Layer 11 of a small transformer language model trained on English Wikipedia (17 layers, counted from 0, width 128).
A neuron adds its activation times its output weights to the MLP's output. To switch it off is to set its activation to zero at one token and run the rest of the model.
A neuron's activation on a vector x is GELU(weights . x + bias), where the dot is the dot product.

Input weights of the MLP neurons that the questions are about. A number n stands for (n - 500) times 0.00052.
n16 (bias -0.048): 507,571,366,487,613,544,656,391,447,412,590,510,585,683,316,412,528,445,513,349,556,326,274,453,612,549,535,558,409,474,380,434,618,820,683,522,503,497,290,294,444,465,416,549,631,487,639,341,561,301,516,392,459,583,358,532,283,460,509,452,667,177,500,559,483,454,510,567,458,551,421,643,561,562,600,564,741,513,370,454,358,626,570,434,552,490,426,622,595,490,532,681,477,432,536,461,356,392,373,400,558,561,552,664,381,355,532,447,590,490,442,634,454,397,662,572,586,639,468,363,593,539,415,658,609,298,558,550
n21 (bias -0.039): 774,441,560,396,547,191,335,595,496,634,605,565,351,422,418,458,481,497,597,458,461,632,373,348,537,620,641,500,177,504,608,474,755,428,525,390,588,434,472,422,504,298,318,556,388,558,460,420,732,585,546,479,463,694,328,393,576,424,422,662,388,443,525,627,515,411,436,598,514,413,621,339,553,812,421,482,700,691,433,319,575,464,428,482,616,472,374,538,620,696,427,486,380,441,735,406,415,555,511,449,356,549,775,532,371,493,364,542,518,454,402,682,339,559,461,443,371,493,712,651,556,580,472,621,432,529,420,550
n144 (bias -0.026): 576,461,494,544,279,538,567,500,522,294,431,464,387,283,441,488,608,296,624,664,559,451,500,385,622,599,527,497,383,534,560,572,491,482,692,346,297,512,516,559,652,241,389,497,536,500,551,612,509,574,572,620,554,436,400,735,600,724,654,440,541,340,569,464,451,488,391,510,455,369,544,423,483,571,352,564,475,443,365,363,534,393,610,668,469,440,445,609,476,592,491,703,500,518,632,234,441,366,702,440,472,527,582,485,481,409,488,613,424,372,626,577,387,524,622,522,406,494,631,435,568,485,358,362,575,588,400,462
n181 (bias -0.017): 623,582,467,526,605,368,564,549,500,311,609,400,507,430,713,293,442,525,514,388,680,648,457,225,424,431,432,672,477,314,507,430,604,543,394,546,362,612,449,518,688,337,311,547,703,650,721,750,538,650,703,526,432,270,485,411,507,481,448,500,616,288,407,310,341,438,291,417,414,478,552,72,589,471,560,338,456,528,522,404,570,574,336,592,587,543,583,654,571,380,496,635,599,514,641,406,673,541,423,526,511,425,453,467,404,463,528,841,683,474,562,584,630,623,467,309,603,297,380,613,681,594,526,397,404,552,543,518
n201 (bias -0.034): 381,456,650,566,636,433,528,618,225,377,402,487,391,541,572,606,460,466,631,358,280,416,517,611,575,575,567,687,577,520,490,380,493,480,407,473,486,571,441,366,390,623,558,701,467,532,721,369,664,493,497,688,574,308,464,397,450,497,428,417,546,577,587,213,362,603,524,468,540,274,265,395,484,713,545,528,438,549,571,545,635,476,612,696,510,567,318,352,613,293,392,447,459,544,626,537,586,571,561,518,581,443,551,764,344,621,586,687,472,510,361,601,500,673,455,459,386,307,381,592,529,712,462,351,438,410,540,254
n256 (bias -0.045): 569,368,575,515,623,319,450,457,675,504,528,489,417,406,628,694,650,204,489,445,692,666,719,597,480,272,613,335,265,593,611,552,570,660,688,577,433,459,300,504,489,226,344,612,539,542,391,636,581,650,553,507,519,699,617,427,522,645,708,299,504,250,443,440,536,609,530,642,452,611,644,567,262,459,653,419,542,244,373,481,409,747,500,413,493,738,548,533,533,392,307,416,447,478,493,489,436,682,386,300,426,666,670,342,310,390,268,484,531,595,403,421,591,430,451,387,466,452,569,593,693,323,391,492,455,572,548,458
n270 (bias -0.009): 363,515,565,488,293,610,512,504,624,458,419,649,298,573,512,557,452,229,661,519,611,263,586,489,325,447,452,400,473,435,352,581,541,778,443,645,492,466,469,645,658,447,284,409,694,492,456,457,597,698,419,550,322,631,337,627,429,750,493,504,340,455,500,427,383,465,584,657,620,398,488,405,439,531,469,425,976,375,538,454,519,705,551,700,606,418,406,410,452,429,326,766,290,523,527,496,442,583,460,598,561,620,485,588,624,589,522,455,375,705,572,792,450,678,508,343,608,614,315,519,203,526,328,407,427,469,267,392
n285 (bias -0.065): 572,356,434,611,418,435,431,383,618,319,161,466,513,724,398,517,374,552,514,507,511,507,626,550,489,661,619,518,669,434,628,556,367,483,440,510,430,407,694,518,429,144,503,584,436,550,711,446,780,531,412,615,482,576,285,531,562,353,611,442,618,331,614,504,404,655,634,594,390,479,525,608,372,412,454,468,741,453,402,525,514,607,439,472,441,640,590,531,606,525,448,669,409,517,632,337,433,735,423,539,625,572,386,612,343,514,426,308,486,596,420,574,624,566,493,366,489,316,591,615,408,700,234,337,288,464,352,539
n289 (bias -0.042): 451,465,494,432,569,349,556,497,409,440,616,435,568,372,535,592,514,573,497,446,680,525,375,521,540,478,674,329,598,254,536,629,434,488,593,591,478,311,394,394,497,561,557,522,460,536,330,460,446,580,407,573,576,506,606,534,422,536,699,597,356,438,435,361,740,500,830,470,600,623,510,411,578,439,533,566,445,565,541,716,500,526,634,433,608,575,251,647,407,369,665,395,237,528,459,440,365,470,517,749,440,387,639,750,425,603,469,551,536,545,475,521,403,465,506,433,561,516,478,376,594,352,506,581,371,539,443,251
n293 (bias -0.029): 393,344,463,759,368,399,507,523,400,416,460,335,699,453,483,473,382,567,676,387,446,537,586,681,496,723,615,425,406,568,328,468,378,661,381,609,608,533,667,409,428,313,749,456,464,371,581,525,392,442,490,632,577,397,275,576,470,597,445,721,472,384,363,539,385,476,768,260,384,353,613,282,579,497,452,434,582,500,399,534,387,582,586,439,480,483,650,420,523,410,604,639,439,587,376,554,554,587,429,663,302,620,543,575,428,531,493,714,389,538,721,383,500,577,493,650,445,406,438,571,536,427,426,370,384,603,570,613
n331 (bias -0.048): 438,262,496,612,326,660,575,522,797,270,419,541,649,409,576,379,328,530,515,396,683,425,408,489,449,561,555,421,508,394,377,500,437,555,603,278,515,507,519,765,649,500,504,225,449,481,504,378,461,515,565,364,441,660,410,740,389,357,569,437,647,337,550,412,672,607,633,691,389,563,603,530,436,622,284,769,439,292,639,393,389,750,423,530,609,559,556,530,640,329,781,581,299,320,398,590,401,637,468,659,545,664,672,637,442,477,507,480,299,362,545,681,354,470,596,553,699,425,460,542,432,246,428,377,431,538,500,293
n471 (bias -0.049): 643,624,578,396,584,381,422,559,594,520,682,793,654,452,500,775,460,574,580,416,582,476,447,516,635,394,497,600,290,422,531,543,417,338,825,410,466,392,692,531,363,612,449,429,340,472,599,553,478,336,252,394,606,765,500,553,500,538,405,413,507,317,687,308,583,527,476,339,533,524,541,378,439,579,472,465,535,434,554,304,535,472,618,339,544,547,426,359,556,398,470,615,719,574,439,544,589,746,475,476,537,698,386,657,431,424,576,584,423,445,625,480,476,568,500,428,445,490,464,309,360,372,582,441,221,452,587,462
n479 (bias -0.071): 535,384,568,379,344,491,430,484,393,378,666,380,382,458,751,336,424,471,566,592,317,312,413,565,548,361,636,487,365,357,646,343,558,791,500,636,521,413,338,352,504,388,399,727,358,608,425,496,425,648,905,420,561,392,294,620,661,535,435,554,578,314,526,711,455,322,339,578,612,675,444,479,780,606,556,509,192,610,437,296,414,427,677,411,387,417,788,463,373,470,835,491,547,395,529,646,385,578,384,379,697,596,688,563,345,466,622,523,271,368,416,516,577,579,247,695,590,798,488,357,531,629,623,714,577,105,500,611

Output weights of the MLP neurons that the questions are about. A number n stands for (n - 500) times 0.00054.
n16: 507,314,544,637,546,281,163,524,424,560,465,660,537,377,500,731,640,595,636,507,571,653,743,497,591,604,580,430,537,460,528,577,431,218,402,476,476,465,503,584,568,624,510,503,445,569,474,550,572,723,570,480,607,634,446,444,624,594,480,497,443,613,343,535,533,618,331,362,778,435,518,281,630,197,507,511,530,422,624,621,560,474,265,475,398,453,337,473,325,535,424,513,305,455,392,634,473,566,478,534,375,486,362,531,567,659,497,668,447,487,615,398,407,651,387,460,538,434,449,520,450,359,594,225,377,590,659,438
n21: 543,562,487,700,497,527,598,523,273,506,581,497,458,458,459,442,571,546,338,503,610,454,448,631,392,379,313,683,784,474,356,432,297,672,446,526,339,554,667,595,479,734,544,444,607,461,500,472,357,406,272,519,681,390,424,537,400,419,530,564,517,526,543,303,435,698,680,433,530,409,301,542,449,432,569,395,379,516,304,472,575,566,447,377,477,597,517,526,362,463,371,632,493,406,369,686,556,433,703,503,595,604,458,290,581,483,613,649,273,500,523,510,578,733,475,753,588,503,314,441,461,514,368,459,445,450,445,666
n144: 406,675,522,333,774,422,447,308,377,734,684,551,506,457,470,515,471,610,308,323,451,541,509,572,322,516,385,383,606,454,650,390,634,606,380,671,580,377,374,474,242,532,533,547,391,466,571,566,602,423,507,287,417,435,494,439,562,423,390,513,417,558,550,401,457,574,494,392,413,657,551,574,646,540,544,580,412,503,546,753,510,503,500,462,374,546,687,348,526,429,483,401,436,384,506,592,592,675,451,557,547,474,547,373,382,677,670,611,786,399,488,482,339,537,517,491,506,534,512,478,441,657,666,399,438,584,439,497
n181: 555,523,419,508,451,568,402,411,340,480,444,612,446,531,399,565,635,405,518,574,352,453,583,674,556,380,552,474,482,837,403,466,613,560,602,526,507,301,591,515,492,730,591,562,352,512,437,365,493,566,350,394,726,360,511,583,360,642,445,433,384,564,309,630,597,601,642,316,526,500,595,660,421,643,613,601,606,222,703,684,420,480,493,308,580,512,379,29,512,531,543,363,287,504,421,485,312,575,540,537,584,645,659,444,496,601,514,279,485,655,387,553,306,419,613,688,384,724,514,382,330,349,701,538,504,448,450,488
n201: 614,589,346,518,351,592,426,407,694,640,527,483,586,452,509,427,604,591,398,622,456,692,448,469,392,503,387,497,354,494,493,692,628,500,399,480,323,446,634,664,668,434,447,399,596,486,367,589,265,517,504,434,670,561,480,570,452,393,493,497,507,401,385,669,641,283,448,458,550,684,423,605,561,388,376,423,332,535,462,346,419,467,497,313,467,435,573,673,479,630,614,625,427,400,296,450,530,660,345,467,438,659,494,358,516,559,340,339,538,685,672,468,529,455,538,690,714,703,626,464,568,365,510,608,439,480,443,700
n256: 449,454,387,469,496,613,306,515,673,450,507,489,596,324,627,446,348,460,424,456,519,486,504,572,548,515,585,396,489,762,522,746,531,367,343,569,518,500,410,455,717,507,483,496,295,430,407,508,592,320,402,545,553,386,710,541,607,518,362,552,416,606,616,460,525,688,644,446,489,370,336,458,459,298,402,569,402,712,515,526,387,347,239,666,489,420,250,447,770,510,519,320,689,467,652,467,340,518,564,581,388,364,468,749,649,331,685,522,530,538,723,553,752,492,434,593,500,419,665,424,296,404,756,797,564,315,571,504
n270: 504,543,430,676,607,504,500,616,313,527,436,523,771,414,570,407,367,507,570,244,615,588,274,465,595,391,541,500,273,533,519,420,281,213,386,430,394,538,522,432,442,601,496,302,582,397,401,515,343,325,332,575,630,199,537,553,464,387,603,534,753,554,504,365,576,620,313,591,429,508,428,608,664,500,393,579,454,606,608,612,458,348,627,434,507,714,555,659,713,657,796,475,775,526,530,496,678,388,431,377,269,451,591,507,283,390,442,507,700,476,635,536,446,328,685,507,413,364,504,382,566,672,590,347,557,436,719,508
n285: 566,462,507,486,398,623,529,406,490,592,514,591,452,573,690,503,493,362,483,281,445,467,441,290,595,359,463,676,644,587,336,480,458,729,408,510,476,449,319,389,375,760,585,562,624,415,433,372,237,493,429,481,358,477,724,493,351,423,408,473,326,660,503,390,487,450,569,518,644,476,610,538,554,397,381,626,605,693,479,555,739,164,657,392,503,549,385,639,410,450,448,481,524,375,443,783,666,542,685,410,493,467,392,360,649,455,629,477,662,366,500,414,471,434,574,562,571,535,565,464,549,381,483,520,408,389,497,486
n289: 574,436,412,595,560,537,420,520,491,503,384,609,421,709,375,407,467,503,471,455,423,603,519,457,503,431,343,563,522,611,533,507,579,688,330,506,375,586,574,596,503,480,497,590,304,448,559,476,418,422,661,509,427,535,603,394,573,451,325,362,629,478,668,638,262,510,384,517,414,346,580,557,297,551,303,483,587,639,396,335,446,521,490,325,365,371,733,376,591,637,452,722,645,559,711,637,448,336,308,291,558,654,312,559,633,377,459,490,396,491,513,566,566,551,503,637,530,691,602,510,430,664,541,376,563,642,572,632
n293: 420,637,426,511,597,667,679,565,448,435,689,524,398,681,532,625,462,347,403,598,566,370,447,360,479,274,394,552,410,543,582,296,710,462,497,453,353,534,266,431,394,643,487,660,612,468,554,215,649,624,609,322,674,408,487,627,325,411,527,520,408,582,309,466,549,558,256,683,609,386,514,807,545,457,570,586,442,333,643,360,493,310,412,412,644,415,404,628,507,386,411,455,397,569,531,449,605,683,426,446,633,480,473,476,576,479,513,503,500,547,387,549,523,433,725,351,555,539,583,463,407,511,617,594,535,339,471,439
n331: 416,718,581,225,413,562,326,536,401,408,569,604,555,649,343,493,634,567,398,458,522,507,650,373,677,496,468,402,612,383,611,496,448,568,507,306,345,464,570,341,748,504,378,500,450,364,636,663,657,645,523,500,407,514,546,496,749,547,341,658,463,565,391,672,559,238,318,304,557,623,291,617,562,617,651,305,398,524,316,386,562,434,343,510,475,370,642,531,385,693,303,534,583,752,529,439,475,500,663,325,560,400,476,489,593,635,483,422,555,650,538,353,396,563,248,545,331,538,455,521,542,571,466,708,467,446,624,697
n471: 307,256,224,569,423,701,800,353,346,412,627,547,448,571,403,300,594,581,408,567,430,563,514,463,381,460,403,540,493,645,357,246,590,435,195,595,496,601,500,417,511,393,415,588,532,462,549,219,621,496,690,476,393,310,489,467,413,705,641,715,496,421,465,511,659,446,553,500,489,519,348,599,500,403,447,440,445,503,478,522,708,672,493,510,296,463,504,728,216,500,567,598,421,706,687,507,656,514,399,511,395,339,357,443,625,455,510,436,662,523,521,548,507,515,489,507,716,428,503,666,503,351,608,595,715,532,521,511
n479: 333,801,383,686,658,443,648,367,585,486,239,481,436,242,569,402,582,471,686,277,666,522,579,382,395,537,703,354,637,529,456,414,585,440,388,336,426,437,652,395,427,703,584,609,673,566,293,538,386,554,382,475,389,525,573,605,407,571,569,441,676,535,518,393,625,600,761,457,459,620,292,617,421,393,624,523,528,570,504,413,775,601,474,527,344,565,434,622,550,538,458,364,474,366,701,393,449,596,480,448,583,374,356,375,704,550,671,500,751,572,366,376,611,600,329,486,288,408,453,599,647,442,427,342,421,496,429,207

Each question names a token from some text and the token that comes next. It shows the vector x that enters the MLP there. A number n stands for (n - 500) times 0.011.

Then comes g, the gradient of the next token's log-probability with respect to the MLP's output, scaled to length 1. A neuron's effect is roughly proportional to its activation times (output weights . g). A number n stands for (n - 500) times 0.00074.

"r", then "ummer"
x: 334,412,531,554,522,647,353,612,646,501,440,378,573,392,486,589,552,630,329,689,578,619,513,609,540,538,482,414,476,596,591,393,421,284,426,498,352,554,343,505,349,460,582,473,515,385,574,491,448,578,669,234,713,621,457,527,582,477,564,558,507,807,432,363,614,751,520,459,465,345,719,669,529,386,374,613,609,372,430,444,319,585,593,431,601,426,480,568,374,527,492,310,576,621,467,506,330,434,730,469,567,254,484,471,549,505,497,541,625,505,273,516,448,703,221,592,334,524,562,386,489,446,562,584,660,556,441,400
g: 582,676,664,287,423,261,337,432,405,479,402,470,362,432,524,280,376,662,355,597,583,311,633,493,613,401,353,483,774,577,565,503,349,574,522,445,426,648,432,351,562,541,403,434,373,306,318,658,512,542,473,529,492,770,543,782,493,612,669,545,540,275,353,551,575,532,619,413,495,426,438,505,376,641,492,326,547,615,333,450,339,419,501,437,740,476,580,610,489,609,565,566,336,427,595,389,443,772,436,589,590,574,388,568,433,464,509,542,756,356,654,456,557,551,296,523,615,751,485,627,573,376,518,428,503,603,364,520
Which neuron, switched off, raises the next token's probability most? n201

"M", then "D"
x: 525,587,415,373,463,558,442,436,528,348,696,327,407,596,575,387,443,480,362,527,544,350,481,548,512,548,343,460,529,485,446,530,630,484,662,457,443,457,472,505,393,688,549,622,592,480,649,624,580,302,595,364,477,626,681,471,488,476,479,386,396,602,653,288,454,398,436,555,315,602,393,571,544,580,730,466,625,532,491,455,506,502,349,482,603,697,602,414,392,531,146,449,636,693,626,497,671,356,705,584,756,138,553,410,572,567,536,467,516,465,410,411,339,467,474,452,550,468,374,570,457,662,514,696,409,534,463,397
g: 478,544,403,419,485,471,500,118,612,537,511,344,599,506,528,464,445,624,644,571,618,431,378,425,481,525,470,310,483,505,782,636,397,425,672,521,329,431,406,434,574,493,706,588,505,415,455,668,443,563,639,315,589,691,564,510,641,254,470,388,623,525,366,752,566,518,601,457,353,489,571,682,542,391,499,534,567,331,524,352,211,543,517,405,477,613,660,661,715,256,427,368,439,401,481,375,562,246,420,545,345,577,461,569,675,536,542,600,493,489,652,360,606,456,381,411,637,767,580,495,431,397,469,668,492,291,639,486
Switching off which neuron hurts the next token most? n201

"ent", then " m"
x: 463,522,507,377,424,521,652,563,516,481,726,558,495,536,516,480,308,504,273,732,578,603,464,595,449,463,617,370,603,671,404,396,465,467,579,490,288,461,520,449,645,538,556,540,665,430,852,707,532,502,463,388,567,444,372,417,557,638,606,582,485,593,491,494,152,321,592,332,360,429,603,557,626,382,471,640,552,540,537,504,354,486,388,542,457,368,563,68,422,466,402,452,510,466,438,507,689,632,452,648,522,587,470,456,492,390,532,536,719,537,593,340,426,451,473,599,434,524,446,315,571,525,633,431,379,638,488,462
g: 562,665,542,466,467,400,732,529,589,516,661,392,356,353,613,538,405,478,390,454,447,494,646,582,272,467,302,418,605,354,557,466,348,386,586,546,671,486,815,604,556,446,733,669,249,514,355,396,480,492,436,615,460,396,333,499,440,334,698,561,484,647,483,535,449,370,822,336,677,534,438,466,443,523,279,635,442,512,575,454,513,301,517,435,360,685,380,280,412,528,668,561,424,453,669,587,469,583,657,466,607,322,502,309,466,650,629,644,512,522,413,397,567,473,638,553,684,569,216,490,436,460,621,396,563,610,466,416
Which neuron, switched off, raises the next token's probability most? n293

"202", then "0"
x: 522,649,388,335,431,482,646,394,331,499,714,473,585,561,558,460,476,741,186,563,531,425,553,555,384,542,484,596,612,663,482,494,371,627,523,540,476,523,464,407,395,496,616,508,614,339,584,545,761,635,489,394,347,512,558,455,401,469,448,390,493,720,676,347,385,439,499,479,674,599,492,396,587,597,731,592,662,370,401,352,411,471,357,547,464,530,514,690,330,481,495,398,433,380,732,531,524,335,709,390,693,439,579,423,442,473,605,392,518,382,479,389,467,667,573,605,484,352,259,483,327,657,459,622,530,530,344,458
g: 394,506,583,560,466,574,354,646,500,305,663,392,451,541,531,780,482,567,627,391,563,482,639,620,470,531,458,602,632,528,626,401,353,368,539,341,637,382,485,397,446,546,488,361,274,463,437,761,448,645,572,422,517,571,436,213,427,842,370,343,443,420,602,672,546,461,462,463,666,471,503,505,449,510,333,326,517,427,363,691,411,606,308,385,433,525,600,664,618,539,887,503,496,321,540,547,254,581,558,569,420,688,589,489,716,469,433,674,343,490,573,450,417,391,359,456,561,491,486,294,470,641,591,598,465,451,333,538
Switching off which neuron hurts the next token most? n16

"o", then "em"
x: 432,615,629,386,478,439,556,512,527,465,554,662,613,435,594,569,626,692,317,615,640,396,548,605,471,328,594,464,301,537,695,544,380,318,601,424,412,644,415,510,420,664,511,575,429,442,400,574,453,240,670,380,499,495,569,682,650,459,453,510,459,541,598,634,545,621,504,640,283,555,493,503,457,458,638,516,649,412,372,585,217,647,423,507,782,418,492,483,266,468,379,540,667,523,376,643,566,320,363,433,460,353,515,511,471,523,542,464,618,452,469,301,454,409,305,513,394,471,710,543,451,626,490,545,427,610,254,468
g: 396,320,444,308,673,530,444,635,367,480,602,579,565,429,642,339,516,521,391,577,451,500,555,560,560,354,469,733,769,478,424,414,582,470,399,578,670,582,810,516,474,751,554,576,337,438,546,524,637,306,452,695,517,434,491,383,618,675,359,305,730,506,389,195,452,428,375,340,580,366,487,566,648,532,497,538,531,512,495,448,254,456,616,573,272,669,607,460,604,495,475,320,328,433,449,732,543,504,564,447,375,406,578,627,483,526,457,453,562,612,464,599,408,480,457,695,596,390,503,769,216,454,521,510,440,539,449,316
Which two neurons, each switched off alone, lower its probability most, in order? n256, n471

" many", then " Ab"
x: 493,635,469,399,520,630,529,461,659,253,696,383,701,411,712,504,447,682,234,447,544,605,396,380,464,410,518,424,598,473,413,513,518,441,406,408,470,646,370,322,464,735,574,561,539,327,571,521,671,575,412,451,530,579,463,463,423,502,629,782,589,542,397,453,378,390,642,266,406,568,551,551,658,504,392,614,429,433,578,581,591,446,619,590,375,314,574,172,367,296,501,421,342,473,492,505,527,453,686,599,597,668,479,443,546,472,474,490,584,438,514,538,493,613,612,461,330,442,570,437,640,368,353,599,634,624,583,459
g: 604,334,323,619,472,658,746,554,442,619,481,485,411,407,578,424,417,518,640,543,715,580,606,543,512,555,361,638,410,371,294,472,221,345,594,430,620,477,485,528,433,566,519,531,729,528,373,560,521,473,347,402,533,468,462,414,661,628,457,208,433,484,641,442,449,670,389,446,561,537,645,408,515,412,447,694,279,283,490,743,385,588,535,360,549,451,520,406,487,585,561,366,464,628,170,343,624,431,512,693,471,431,599,555,736,523,583,590,552,512,525,402,535,680,499,335,570,338,462,583,290,581,756,435,728,387,502,364
Which neuron, switched off, raises the next token's probability most? n289

" more", then " tr"
x: 554,695,343,404,523,473,582,460,625,395,462,479,588,511,654,403,284,505,433,564,530,553,491,451,420,584,335,316,495,445,619,447,609,485,415,492,508,706,656,518,336,478,556,487,502,308,516,468,675,430,446,504,562,629,621,502,393,510,573,669,582,405,443,483,447,386,587,300,260,674,523,457,589,579,507,532,479,483,415,568,583,506,548,717,323,541,458,334,242,399,263,438,701,549,520,653,780,546,955,508,587,696,478,461,452,548,426,739,433,381,487,524,347,478,502,414,389,456,507,352,376,564,332,498,494,622,550,522
g: 738,336,583,540,335,462,503,603,488,551,445,244,342,391,460,617,471,542,623,603,456,438,307,463,302,293,509,521,450,398,440,241,372,566,416,524,620,495,352,591,435,527,624,289,534,217,519,433,527,551,454,536,559,519,291,583,395,611,307,422,732,460,411,574,595,471,535,494,542,505,391,321,676,486,596,762,479,416,632,261,426,612,426,475,539,616,535,486,348,483,535,615,507,631,524,398,374,705,701,643,495,465,664,525,514,371,463,616,436,825,605,443,438,549,530,281,601,414,443,561,477,714,741,605,458,594,595,695
Switching off which neuron hurts the next token most? n293

"ation", then " Day"
x: 565,449,288,132,494,419,707,378,604,487,615,502,586,725,491,380,494,588,250,321,461,688,461,460,368,495,606,568,371,519,444,570,539,425,637,517,526,359,509,486,563,624,787,656,520,480,487,597,677,362,525,349,467,527,436,402,636,523,519,451,490,589,519,383,446,437,476,361,403,517,395,409,681,315,613,367,753,533,574,550,638,491,539,536,417,363,521,458,517,642,502,503,539,585,659,572,603,413,811,554,545,356,413,531,416,347,565,340,517,432,532,354,427,631,593,566,400,548,408,351,604,453,579,523,445,663,437,340
g: 429,492,559,492,654,618,697,611,524,560,542,591,252,564,520,461,575,520,498,380,434,392,588,554,525,400,513,680,522,605,266,418,244,572,597,290,376,323,347,598,432,429,464,598,710,469,518,430,330,495,694,340,437,506,652,446,388,452,613,554,401,604,601,602,528,443,533,439,538,525,361,414,591,604,452,435,214,584,393,605,488,707,430,596,460,592,341,644,517,354,607,579,363,426,382,535,705,244,752,562,391,258,590,553,532,662,435,593,354,399,534,497,492,581,406,387,544,583,572,636,372,375,580,685,386,790,253,668
Switching off which neuron hurts the next token most? n471

" attention", then " by"
x: 533,405,549,240,651,347,505,495,558,400,533,623,637,479,613,628,482,573,346,576,510,553,592,391,565,505,605,396,371,446,660,480,494,312,511,582,521,510,735,313,491,491,530,405,620,370,680,637,596,577,321,543,578,446,560,330,411,422,734,555,533,594,512,480,436,464,511,377,325,537,464,500,610,450,692,538,625,414,370,665,612,553,533,641,376,363,540,372,286,478,383,581,451,405,446,542,493,520,687,255,490,555,546,516,539,308,683,352,566,537,517,430,600,672,706,659,249,480,547,326,429,474,375,570,462,558,409,358
g: 482,515,285,543,449,431,670,593,515,419,578,626,578,425,518,452,429,371,356,276,404,521,421,554,426,245,637,654,408,599,513,564,546,533,497,333,524,530,482,553,461,521,503,488,164,551,478,587,550,402,527,688,469,615,608,719,527,654,437,698,569,576,443,446,500,540,714,402,550,648,448,540,577,361,556,490,603,696,708,274,412,357,603,583,318,384,731,377,543,764,497,552,396,690,555,732,584,657,414,291,455,378,406,502,614,458,202,506,503,495,285,475,424,659,549,635,512,426,429,337,350,318,504,479,464,513,283,659
Switching off which neuron hurts the next token most? n471

"ic", then " ("
x: 454,582,628,400,472,424,565,576,445,478,541,436,471,470,697,579,503,442,253,588,627,517,605,511,488,534,462,274,503,455,748,338,703,421,586,437,497,416,519,616,503,638,764,494,627,450,553,617,505,382,526,423,466,649,503,303,631,555,449,522,625,719,423,325,256,478,502,252,440,323,428,437,685,462,457,560,592,422,661,523,617,534,394,466,625,302,621,202,506,552,457,591,414,611,608,539,662,506,731,630,603,416,393,260,485,252,580,493,519,325,562,570,463,460,543,379,488,414,450,463,565,477,571,443,429,633,437,470
g: 409,361,522,466,629,360,511,544,399,501,367,408,667,753,340,519,689,235,591,671,534,510,493,382,647,681,640,449,326,565,810,560,638,427,391,547,545,312,545,653,611,448,669,799,267,508,403,472,458,255,204,626,638,727,478,589,410,431,497,525,473,417,404,378,625,593,328,473,438,484,506,536,254,509,414,389,725,576,481,574,376,463,426,612,359,590,488,568,538,620,355,516,514,513,629,506,329,398,188,449,464,481,545,345,508,637,662,529,475,543,530,454,658,610,556,412,515,668,536,529,395,514,455,394,462,497,505,502
Which neuron, switched off, raises the next token's probability most? n471

" first", then " open"
x: 428,421,472,493,477,600,549,418,567,329,589,480,601,365,534,372,450,755,407,535,568,385,448,520,430,379,489,435,488,705,516,265,572,444,567,369,514,566,450,309,312,561,632,559,593,405,548,542,650,631,573,506,552,472,640,274,419,614,623,726,469,283,378,374,388,527,573,306,533,587,630,450,721,524,471,602,619,484,562,366,402,525,562,670,347,508,690,132,366,459,520,670,470,450,369,545,368,437,671,514,744,524,453,459,576,473,427,566,494,381,629,402,505,384,467,594,475,463,591,621,480,616,448,521,626,708,319,378
g: 548,553,483,559,179,499,786,468,516,605,571,600,419,473,325,537,404,576,567,478,594,387,374,543,478,297,599,704,623,500,603,246,497,582,443,505,557,410,560,738,332,428,469,607,721,481,369,377,481,512,474,465,377,485,645,564,621,394,525,634,448,591,326,452,472,502,497,531,470,390,330,672,323,570,608,598,541,553,671,471,470,531,328,421,733,407,422,270,514,352,389,454,345,383,543,460,328,451,813,608,558,595,500,530,599,595,437,394,514,392,575,590,499,316,655,367,752,360,524,478,371,810,425,319,459,590,715,492
Switching off which neuron hurts the next token most? n293

" released", then " three"
x: 567,580,570,422,414,487,628,560,706,459,572,536,710,703,508,482,414,618,361,713,490,481,328,688,256,350,422,463,472,689,376,418,546,484,447,623,309,515,444,392,469,574,463,499,460,528,438,525,574,627,432,401,581,395,551,579,445,477,518,491,579,698,512,336,413,452,708,371,431,469,427,616,611,388,491,738,530,394,467,566,629,382,542,581,499,503,714,260,394,381,256,546,447,514,544,498,550,449,583,487,434,524,498,402,501,513,619,480,708,390,408,435,664,781,535,445,385,473,552,318,286,703,381,420,554,638,487,390
g: 428,503,638,668,371,274,284,511,508,370,475,406,638,403,672,232,537,589,561,418,737,407,441,312,450,518,865,373,346,402,330,435,350,509,553,540,288,298,415,447,506,622,433,490,643,830,385,667,383,620,521,390,408,382,407,528,485,369,472,591,637,542,565,535,674,555,650,500,323,473,698,469,490,563,579,381,473,665,446,443,677,543,627,356,384,628,442,494,548,433,722,522,638,418,510,351,448,542,356,392,588,503,539,548,479,737,616,260,526,286,538,593,481,532,540,451,582,505,525,639,404,483,461,664,498,525,516,654
Which two neurons, each switched off alone, lower its probability most, in order? n270, n201

"n", then "ics"
x: 397,512,516,345,376,646,659,380,583,598,431,320,601,714,579,345,575,564,500,517,479,610,529,568,476,503,299,446,460,365,569,580,589,634,491,506,285,503,495,527,382,632,634,606,630,429,487,694,419,226,530,437,401,486,384,434,482,366,469,535,741,730,690,320,433,512,439,443,336,422,524,500,557,415,525,300,729,581,704,337,412,500,432,550,550,474,618,344,454,658,504,356,650,616,410,657,458,486,798,553,477,452,299,493,584,414,656,469,533,322,521,264,516,418,492,577,465,532,564,558,468,517,674,501,483,492,392,445
g: 426,511,382,598,377,252,429,401,470,476,608,409,425,433,641,311,530,505,403,420,745,533,338,612,427,268,605,398,413,508,514,422,617,647,552,586,684,430,573,567,568,723,521,361,442,373,324,489,484,309,467,468,488,624,379,604,385,758,399,428,392,623,604,445,364,609,657,374,296,435,787,403,776,533,414,495,619,458,776,578,467,597,477,733,603,395,648,212,602,494,520,529,590,578,481,561,573,572,327,291,587,579,500,487,309,546,549,548,516,648,461,457,632,607,347,530,492,472,304,472,549,461,428,383,716,536,598,360
Which two neurons, each switched off alone, lower its probability most, in order? n331, n201

" -", then " lead"
x: 688,479,521,314,442,486,327,311,667,379,439,556,582,550,230,582,401,492,568,463,589,503,267,467,595,451,616,315,501,542,434,548,402,618,474,519,517,435,449,576,455,667,485,404,588,522,573,484,503,581,336,460,660,430,651,554,694,602,632,392,483,555,443,600,363,523,599,447,490,439,607,334,812,465,511,731,610,375,435,520,382,588,626,616,559,431,468,370,399,456,345,586,379,473,638,554,525,375,662,484,563,310,449,502,520,554,641,376,488,302,432,532,567,722,533,552,369,543,367,398,291,652,432,537,770,368,631,464
g: 577,820,763,407,546,451,610,409,425,482,467,550,699,444,511,428,559,626,508,595,341,657,405,480,507,492,423,414,554,652,430,639,666,594,505,476,440,601,624,365,291,243,536,269,744,541,581,368,500,474,446,470,464,526,561,538,465,234,553,535,447,586,575,425,278,499,499,732,617,671,546,270,632,402,520,530,429,600,321,179,481,318,629,334,489,552,492,357,474,502,416,634,463,323,548,568,525,873,677,467,650,736,540,546,425,462,418,456,530,430,495,519,423,274,451,517,490,412,467,523,574,479,390,511,341,396,574,608
Switching off which neuron hurts the next token most? n144